Layer 7 of a small transformer language model trained on English Wikipedia (12 layers, counted from 0, width 96). Numbers have three digits each and are written without spaces.
A neuron's activation on a vector x is GELU(weights . x), where the dot is the dot product.

Input weights of the MLP neurons that the questions are about. A number n stands for (n - 500) times 0.0015.
n39: 489543473507490538801414297569478445348404427412476362394409367704474583840118492504517629466471493606390570274472464584658452413552377369635451500252461432483542543439598453190399474304496410259611412421521695353454496548443429578621569566479316578321323586559406553536618431503482679429
n70: 158479489609397365519602755562592638575625500595468620584612442612421396442468513438483534477500486536622456420588530516559350395453682225515505346607470591385590500524388742556484305549583459560594628447482470515443465578536422552476416654591497379698404577322540648531555580456576537589
n83: 271557336625479356484591759665481445543645358455274537628527370476500340584394369426278275431299545625321614507579621307523707362586595541632494590256503375371496639451587634720397484546565683556540313741356534557406366527428507345334685456643466406433751747601550410362562362417428625429
n85: 463736623283463586570356836604575267537457482670463497453630230552391440465372489620594393395553419489478544583447662565551653285478544293777500584272436349410507560652615546540515522539486404642472391664565711730486544500477366574560460606472524560309455426519561360775521504503380557353
n110: 459507450517544474511762770453565335406506514366641539654577550523401457761452415409436536363732314485471651215397568387690570377559657539433362472632500447679383383414573662627169574442486424486655504497392482650570604368367365439347580635422348464367316616503417415547584623350429664641
n121: 479364487577323374493468429469414542545524410562717581406402277568454665562550276357416445507613668460251426643595558503535514690539618375266585456520584585633537426353544703361350553365668444473636532447380575708386262346453419575738715473486716527493410557434428419652518531516473411393
n129: 472679575475489504405456749670504586572573608627408394598699446476378723362512187430727446537890427605457603381629649415613755392315536629364510739616639523449458629653445488270424441512623408310497229430396625614564484535391388702451434404587587470462745508420357553569692485467489397297
n164: 508415366369462748513453555562688596611496554530547532596475312556333365386273198467488467516703333573217559461516609467367525660115415500383514665468474561688476560138580610612733328381704312516608588543753532614264365583285316545464219417395592540592462534407385452820581467488419667437
n167: 392791580615510445431469706433347283517606493536482226697961325527454537515419576595542697546393520445390328525401412436553515545527531610778465570550379618570653559493516604500562523429459582442549496628586672681380681364378497279309786561500464489431620539416649405586689635560467552323
n169: 346456451307526517654357512399585570458479602521531492508430294618248464416363223405500597423436632717331533566380368210307780537422668416424445683355573596530385309384521617619571579293440488527663327434484604420365450475440345564288431695117516556729082597335366341553566480431504299579
n199: 326714412471540566666659508480551468434619674625560446440604285586476410309403643233434500452574631488576347492659519429552488520500769473743437496542539484718300380609503500329435609579684500504548384586610628551335569496545349446624595651601612512404496786518122554413567077515418773784
n207: 521537500472544605490238665588638273641468632564561322462418396560442191573452493411550477602450546567462417591394560459520545324510322411688377364507400437519332662477662500612472459453540571503524380574438589563329385503542273490736764568483414663513602448366396592692439402621503660615
n213: 299621394237549453689373667639524488485539447858496540302471281491309431577408352579553492415649710641326575649271516562612384435114521512484313368465376544622408704415586606640555492488463531386532301648347448440516513612393527568119705574757524396599661559212455488618552402604472649387
n226: 539698500438527304624517611725296151473385399566568627458652429866270488529461447381633446512446436557386620608697500698618627517649625467463596418226601529512357713446468463618745449458762508310551428452359603739362414411193449570360718440196635208334622530345287390513521475374463384461
n246: 394417550653781289641389559797641415546608810706438373585604466719632606579383366558678443280609731392221480544628771343508426580383449358515545530518394564275604403674645629538551328381454518577520519562368567719433500585544468549444485485357739526578647567648515485561526511601402485512
n250: 405438582512469583600517513454542440508685293500456586560504596482388437458552581457524554365791618416504603212525475284564658449564478624525429818634345504760331455404560550330661496048479524557762410926565558492504431402102740658517462399496599554287710417470542381403619183560488487595
n263: 358450557500426519411395396739261666547525365550486312548478388579655356518400403408480428562654608645511448531532493562566743627459590486351518660521604639602500496604693738672489645391428576612729629410329618722341504493367490600339784545407334443701376602520330521417599584569575493250
n264: 500438547420584260568407532539574309373668617397496408591480349663588582523264542555478659386473289475409468320446604355654571391353468596515649527308773392303355577581612589350516500265434351594521448344684343677393424338266445565823539440323580619299654699493570389648754559489481427532
n265: 545758473473463417366195541645366548219434445346334596691574482428437384522485384467524377610601369485552478608514504368437507416711402375685358539521591514667525728356690504625751381540569583493592592434437589518326298548389517414557266608514532357542519519674540315289553569713457428350
n267: 348573301408661440678636416541652680569720756443469524513512488427437652406179399621408623469630474522396664579565553579650245591450411286718549735337441492461718508488577578226530487607590508548673596492286492594363394346349408451569235666399488196688444825250393472656556260461476516555
n303: 593558258504250364662451468693378524632463543658511465616616285619476547410670513113474351474648702430296593511492570397416624386432435628658370720557468636699527577087500751639537448492567323500562700541515558667316285468450356620620468545643562609400422594432370250480493409556512512394
n356: 404691490493386581446258683667559318451606392516627445432545493597636378666336516557413278384526416360432565629383588612300795452561377485442484369511517672479518595570519763639462451332448514309607526369529591809366450391523420680258541418456518577565566658537355395868589556609515603335
n365: 450485528493563418400539623754616374573510440492550507409492615594565463567577404500406373326504493771728557428271895549508747316695469588511411706359433515567397592385645414662307431492444343522602355564684618626518404447457388426585647615739390526496496551324444215403436323624537685639
n367: 615654230479438601657512329749615617399615485504422438421696522609511467474336456553469504430485453352523470414485595579545617507473589295613409726414360379692536445540582696466320519451589383410660303592489822658431193609570510449566511375577747592370663353678459391578599582243596471611
n379: 472579696382521428276639778661363547382503653480456579655577576612675717534712443527486321428307541536566598474496545319430426580512322628290406414533438590693504725368539496496587594335683668230580263518518515670366398349247353583251581496368388263388556532413355590431569423370508625417
n411: 349580544424483389383424639735544276692475496706654410567756504623242452365477386485593504486424437677537462673630540496690332430242629374619634648518510543424518543602404350537587523382478665482539463686592641827260515381458452627417374246634410395479584588483482651515547677490431671470
n432: 489373527614610732401544617475518416550482672527500318605649450537442625443548443188647354510479548729529518562355578280591631525478300567472342560400609493634370612617639507211515592514479565337484405664507556719510363173590463624532525565662741341441586556604242587436580540456514496400
n434: 336534334329438310372685575550573634543617391599426523606563296460520403707317239508489504489615385683697393418557603426359334500437291565553576614481604122642602504427625697453484464461488682455585275589556691646678420421508467481435824541385617595534520770591438379609620570386278704352
n456: 585536614422466455596332408594565456460447460687414556474394453684529471397482646369652590592600604602383577704727496431580592330460735362514488627413539156591253694568524769355530327337525314333465423576344603543405281303379628525557438531351489436300530594621424521540497435425379529307
n485: 379680532508248427795423691613665252845608465353604513478513396654402548595281653134549647319397422450509335692581547588487288300566374500735563389290391479720436534177404621614437318565604238567588491317668560616538343491527435504654535429479300590382704505390400398439645400829440578343
n498: 167545376474530482446460767616553432700688680556487472525407602665385416402616380529559335254402481559411486466445750255425625489532584524593545645347367348385565421563646626347511604327542419561608539591520566611383573257470339472344419351590486500469375664392549510338491496617580385453
n500: 376526556496595516430520438666380369511403409520191603408698549626531365373365432473401620557455558520439450482448418223385695364573512363626420308384402318482242637552433447625368627443852630372616603529511548534415201511334539504556439326656257418412531696445443423263545489578332694675

Each question shows a token from some text and the vector x that enters the MLP there. A number n stands for (n - 500) times 0.012.

"az": 623340477683471511492621411477546650686587397269498432513354434558408482521415541544368298485548475573459299431539562611506385591476553546528577638469420512488536370526419528329505528585407503526356681460396549420469566591582565560514497495427497423411538312487445659389448576347484481601
Which three neurons fire most, strongest first? n267, n367, n39

" including": 527519477500532438452455567479512427478489559552484467595565548468497505536497438452497505517478428493483533520471505550506505496478517484523517501507520504525491591612462455521546528474511577533078540454399429369523575545565541479539596479484484457543525478567507503496154536500457572573
Which neuron lights up most? n207

"E": 478426518757608591500734534441530461441465428522447536486528578431435465626578667688494460591506447422687393554471443400493572445395460537450384454503558573553487444400380451553458691481461511404279600431494361511750473483517560580581496574462490499574503477463590515525363552533680495569
Which neuron fires most, and how strongly? n110, at about 1.1

"ata": 541505597765452610485461536500550467434463449447585602412407391417436544467461543502476528661625422338425499511459513603501511570556509621445584527474514507403562427558473542422414608433450432526293602572533194430561556464591623497554488509558409359487232530471556590466305536400525485592
Which neuron lights up most? n110

".": 562444599612444515650613610567494531407394552611496470448467532300574524406667580614526463540310470579706534571497388414563511577522467501620466667488501626538391499539478511556579541374537522468199568607455451390514611350552464571561470574587508469481475433493599511524351473558687437472
Which neuron lights up most? n432

"rit": 657433429611551615376612369467574557572443412464288461498394458446644366519602450533533559533682410536481464615479408528469405635486432689489545543523473432563609286622462463510398410380448428643285521491520505377466388498506475409460344559389462501527563512643457475651390500482567483546
Which neuron fires most, and how strongly? n164, at about 2

" sk": 658549501552438404450586402490459412502486458342480437614381550428404402562599705630484438437551526387509391433446320619550496439621541661461480619493450540512448336506391492509454455634468533504185411453460501461498491408629485394502710426518426405546562392604600559438407512468596450610
Which neuron lights up most? n167

"e": 485603521722593429527559517455613524530466556443546506520549475531512493517444633625477582422600395463560452387546585526500304486430482423573602578542531434560541479485501347569588648412524487498192660487545452435613581371560573584420468448682464581497395545465545453534317533517448553541
Which neuron lights up most? n411

" adv": 636476404404612453326500471500458565451419482563554385378388496412461476422712459523547528482513484343501493422476352462444520516609473518457512536582481587622717656505437575351506599383282448372256524471428534379634549611589468502469554455562518538512623445502520564538449529404611532782
Which neuron lights up most? n367

"ct": 801527460699635428538379412474513545553403517496538346365382577473702480461591609489520377485562513491414419581370421572502435598437354514347531548551569545547534514415438667470448382502472595505291512402276454504535386567462409389443474375415488619442502467536514528457541601465526382628
Which three neurons fire most, strongest first? n246, n121, n303

"z": 505603576695510462530619546457501519468423522362511471504439609504632548474486628744377642480523593522468412514513527471638347671414528570490644425558507502321519327491440497456426551549607523487268633510491537437490707509584540533551450540430560286512359438476528462556398617421482473617
Which neuron lights up most? n267

"ass": 575400360589493371345664344564493398483448569418455384451396469403572445541605536667472462418467497566428449622401584474405498580573473487304573561537433414552547521460451564475414365621411500383233603455426410285518434548541648702536608503589522573459422467510388376401426508477462498528
Which three neurons fire most, strongest first? n365, n121, n303

"After": 471645516477626579414460541405470516458448548477391480533523627461459464497533516658465552535420442487612436589444448583581475557462536571622479348543471412539276500535429470384440476514489517554219489445402501410404483519442552503458562508433593383397430425694580418591298592532580386577
Which neuron fires most, and how strongly? n265, at about 0.91

"ure": 553424507577488455534526637374510464570317524457458530513556529394577478510498744382523546576440613503501587440488546463433393522496515619531555576538512526582568527445362499608521534485637397497163624507591250423515593522602577477474343475528470583422502516532541474501328518522485506547
Which neuron fires most, and how strongly? n303, at about 1.8

"ed": 642559451540514449432636429407514598473384415477498561489573589539561561614579537534503471473377548511508264571432358463412513565416485526363540439642491403552333561584519452474524461472656598559297523415307429358457547444429550490515414361458549414389461360504583546542258519620317480532
Which neuron fires most, and how strongly? n500, at about 1.6

" Arts": 565540621540462470437579482493525589508436482485487473567446502387611504516439642523649513611532444514671461498542447355520445523513670492601584564512548517529390457531337457456478648454571490396140583424395327418508465478537513378495466436546528409556394394502541531508348433465563509556
Which neuron lights up most? n456

"ash": 535373660747428572511609290493701470520448438426461427394438465428495449495507636405352609432522517564500362680483530488507352661429574571511538527444466442462440404486430547417522508623600412534240561465435369432530460494410616524472549555458466454552440444532507394520358442515500543564
Which two neurons fire most, strongest first? n485, n456

"ri": 609480459404525543472719517526492470476399517398376524574510653570390505525418536713288574476593433393447710515483620565369372472350455626500589591654484533596418488595508411528415445519441387642337570508593268451561568551513610531450450462369489464597427490580468580648498665386533502384
Which two neurons fire most, strongest first? n164, n110

"hel": 604281585603396591417668569422740561496429532416334494575425576506548470636457445593539496423510429558633413545442595488486498637440537573374547429527516451438590456620404540511441596334479369480369555507567476403505498422527429580416281447488563510624409396549665423656428424416729533460
Which neuron fires most, and how strongly? n164, at about 2.3

"ew": 647341405439657515388629470565530631555406444371441413485566498432539375590674782648309351454448495450547572459393526652463466583523493647402446585515584639622466521437485597533510385449507441461313529575421422249611420542541619448464462462532631457558507365534489510542453619479605564574
Which neuron lights up most? n367

"ac": 438403447697431532416439527603486478554494471558469501519436674370488623553515531563519433548462451584580350581436298435314395524458515507556552587531519451519589476602352382484389717422396581407303416548588382382626706442669644486491602475447479673468459526528523532517594425503365388342
Which two neurons fire most, strongest first? n434, n167

" supported": 548573485558533449400595465406534471431447540567373495428606619495551482434534449502476501495457465433579341546467364620435609489430504567568558397509491505486338531525449482416478437477569579526186545431337448288456450582555535612495449447421475469499567473541548513498211549562434508561
Which neuron fires most, and how strongly? n500, at about 2.7

"in": 484451452554486572374548564427772530539412552338378535404346473611371427404563584464516507394627365466425440582570639498388497531478665522439518475596512478551551543475471426562473614426315516529201426473469507378571468566435585425501532431333505601480508457515543579639404564415499423447
Which neuron lights up most? n164

" High": 433517546473400572401544502310515528436483479611636608496393387348545461360549596587645529575504490475559391490529382403439454647484574509427548493474539548555385434495347461416468541501424435487149538394478520386562654560628576509566444488652501474518584519500340446513400451442516563470
Which neuron lights up most? n199

"ipl": 472553410476595608391521405447528563489424560440445556535423566424499557491430564589484444497400350460694350653489604591420488423569529521480506677553494396511562529425357487349526517533468493509254479453626434349563388389479525454522660403371579511727519437491610534643457480456766468457
Which two neurons fire most, strongest first? n434, n367

" as": 513589440502559585405519547392611530515363455525470532531522532447418570628443471471434486483491476589584472595509449404431438529469532577493585521501427484595454582528438483563512544582502610541158541563496438214581555629369519483492484457553604437586596420493454525425292478531310607523
Which neuron lights up most? n213

"er": 581427530569520513456541580577495446509339583344406567503495598487554455538642540465587390421485508524489472534551697359527384555449528618440536519520453497475503330466439512522410493461543435571144632442509340372478532532570513483489492505476477478431470470494537435449259535541533514502
Which three neurons fire most, strongest first? n498, n246, n365

" which": 426496550463535556507452540598551449601403503451423580616502505368418495563461558476509529514377413391494496564552534568607397501492424457566487466510457533567518509505494472524577438529534474458066465429532407454522553596581528523515488527488455539592542560469463454462258523498614492567
Which two neurons fire most, strongest first? n485, n207

" a": 686572431519533458549465482442535445510418494502482444492544464555314507492519507461419590466538513503464561478440456444461464558484515423587469502550499498579496447559471429455483516447491583422054521426467496462468573579420468448480399590582487527513437472529523494427267490453595550532
Which neuron lights up most? n199

" found": 702636400545548471569592582502509511520460494480402530533653446533513531456450480499606519454494482480542422460481494558488540618507509590420555468497465542473488513551404521521436507429491481522109622565444567365491491662619504503489499384425566486483470449459641534506286468451633392508
Which neuron lights up most? n367

"ic": 679482497589642414572683530523419519560518557451518589524436591531553483639471555548500615564625515451503277510561458512327295422457510456519556558615570544556471517411471439445544540409363506623157581515518534478548683431419587523479601427443542548452494392480403613503431580400311497470
Which neuron lights up most? n434

" School": 485538643563499538439619552368514611540446367502532545599517525402547471398550534620556526601432478557639500437494466436358377467595543572499639494574549528537465438494335453579396534404542524376251583496383480476472409507681576423553387414624545339518497438473439513511285470436601587422
Which neuron fires most, and how strongly? n70, at about 0.98

"ributed": 718587515545598409502623563481517472488386506459396489584477470557488444584500492523484456482475479572438542514571468563451452537352574511379518550481527510483423564481511451499516453455487503466109630478421432350495503469550534514598476391428371517478488494478496589526264650546484503575
Which two neurons fire most, strongest first? n456, n226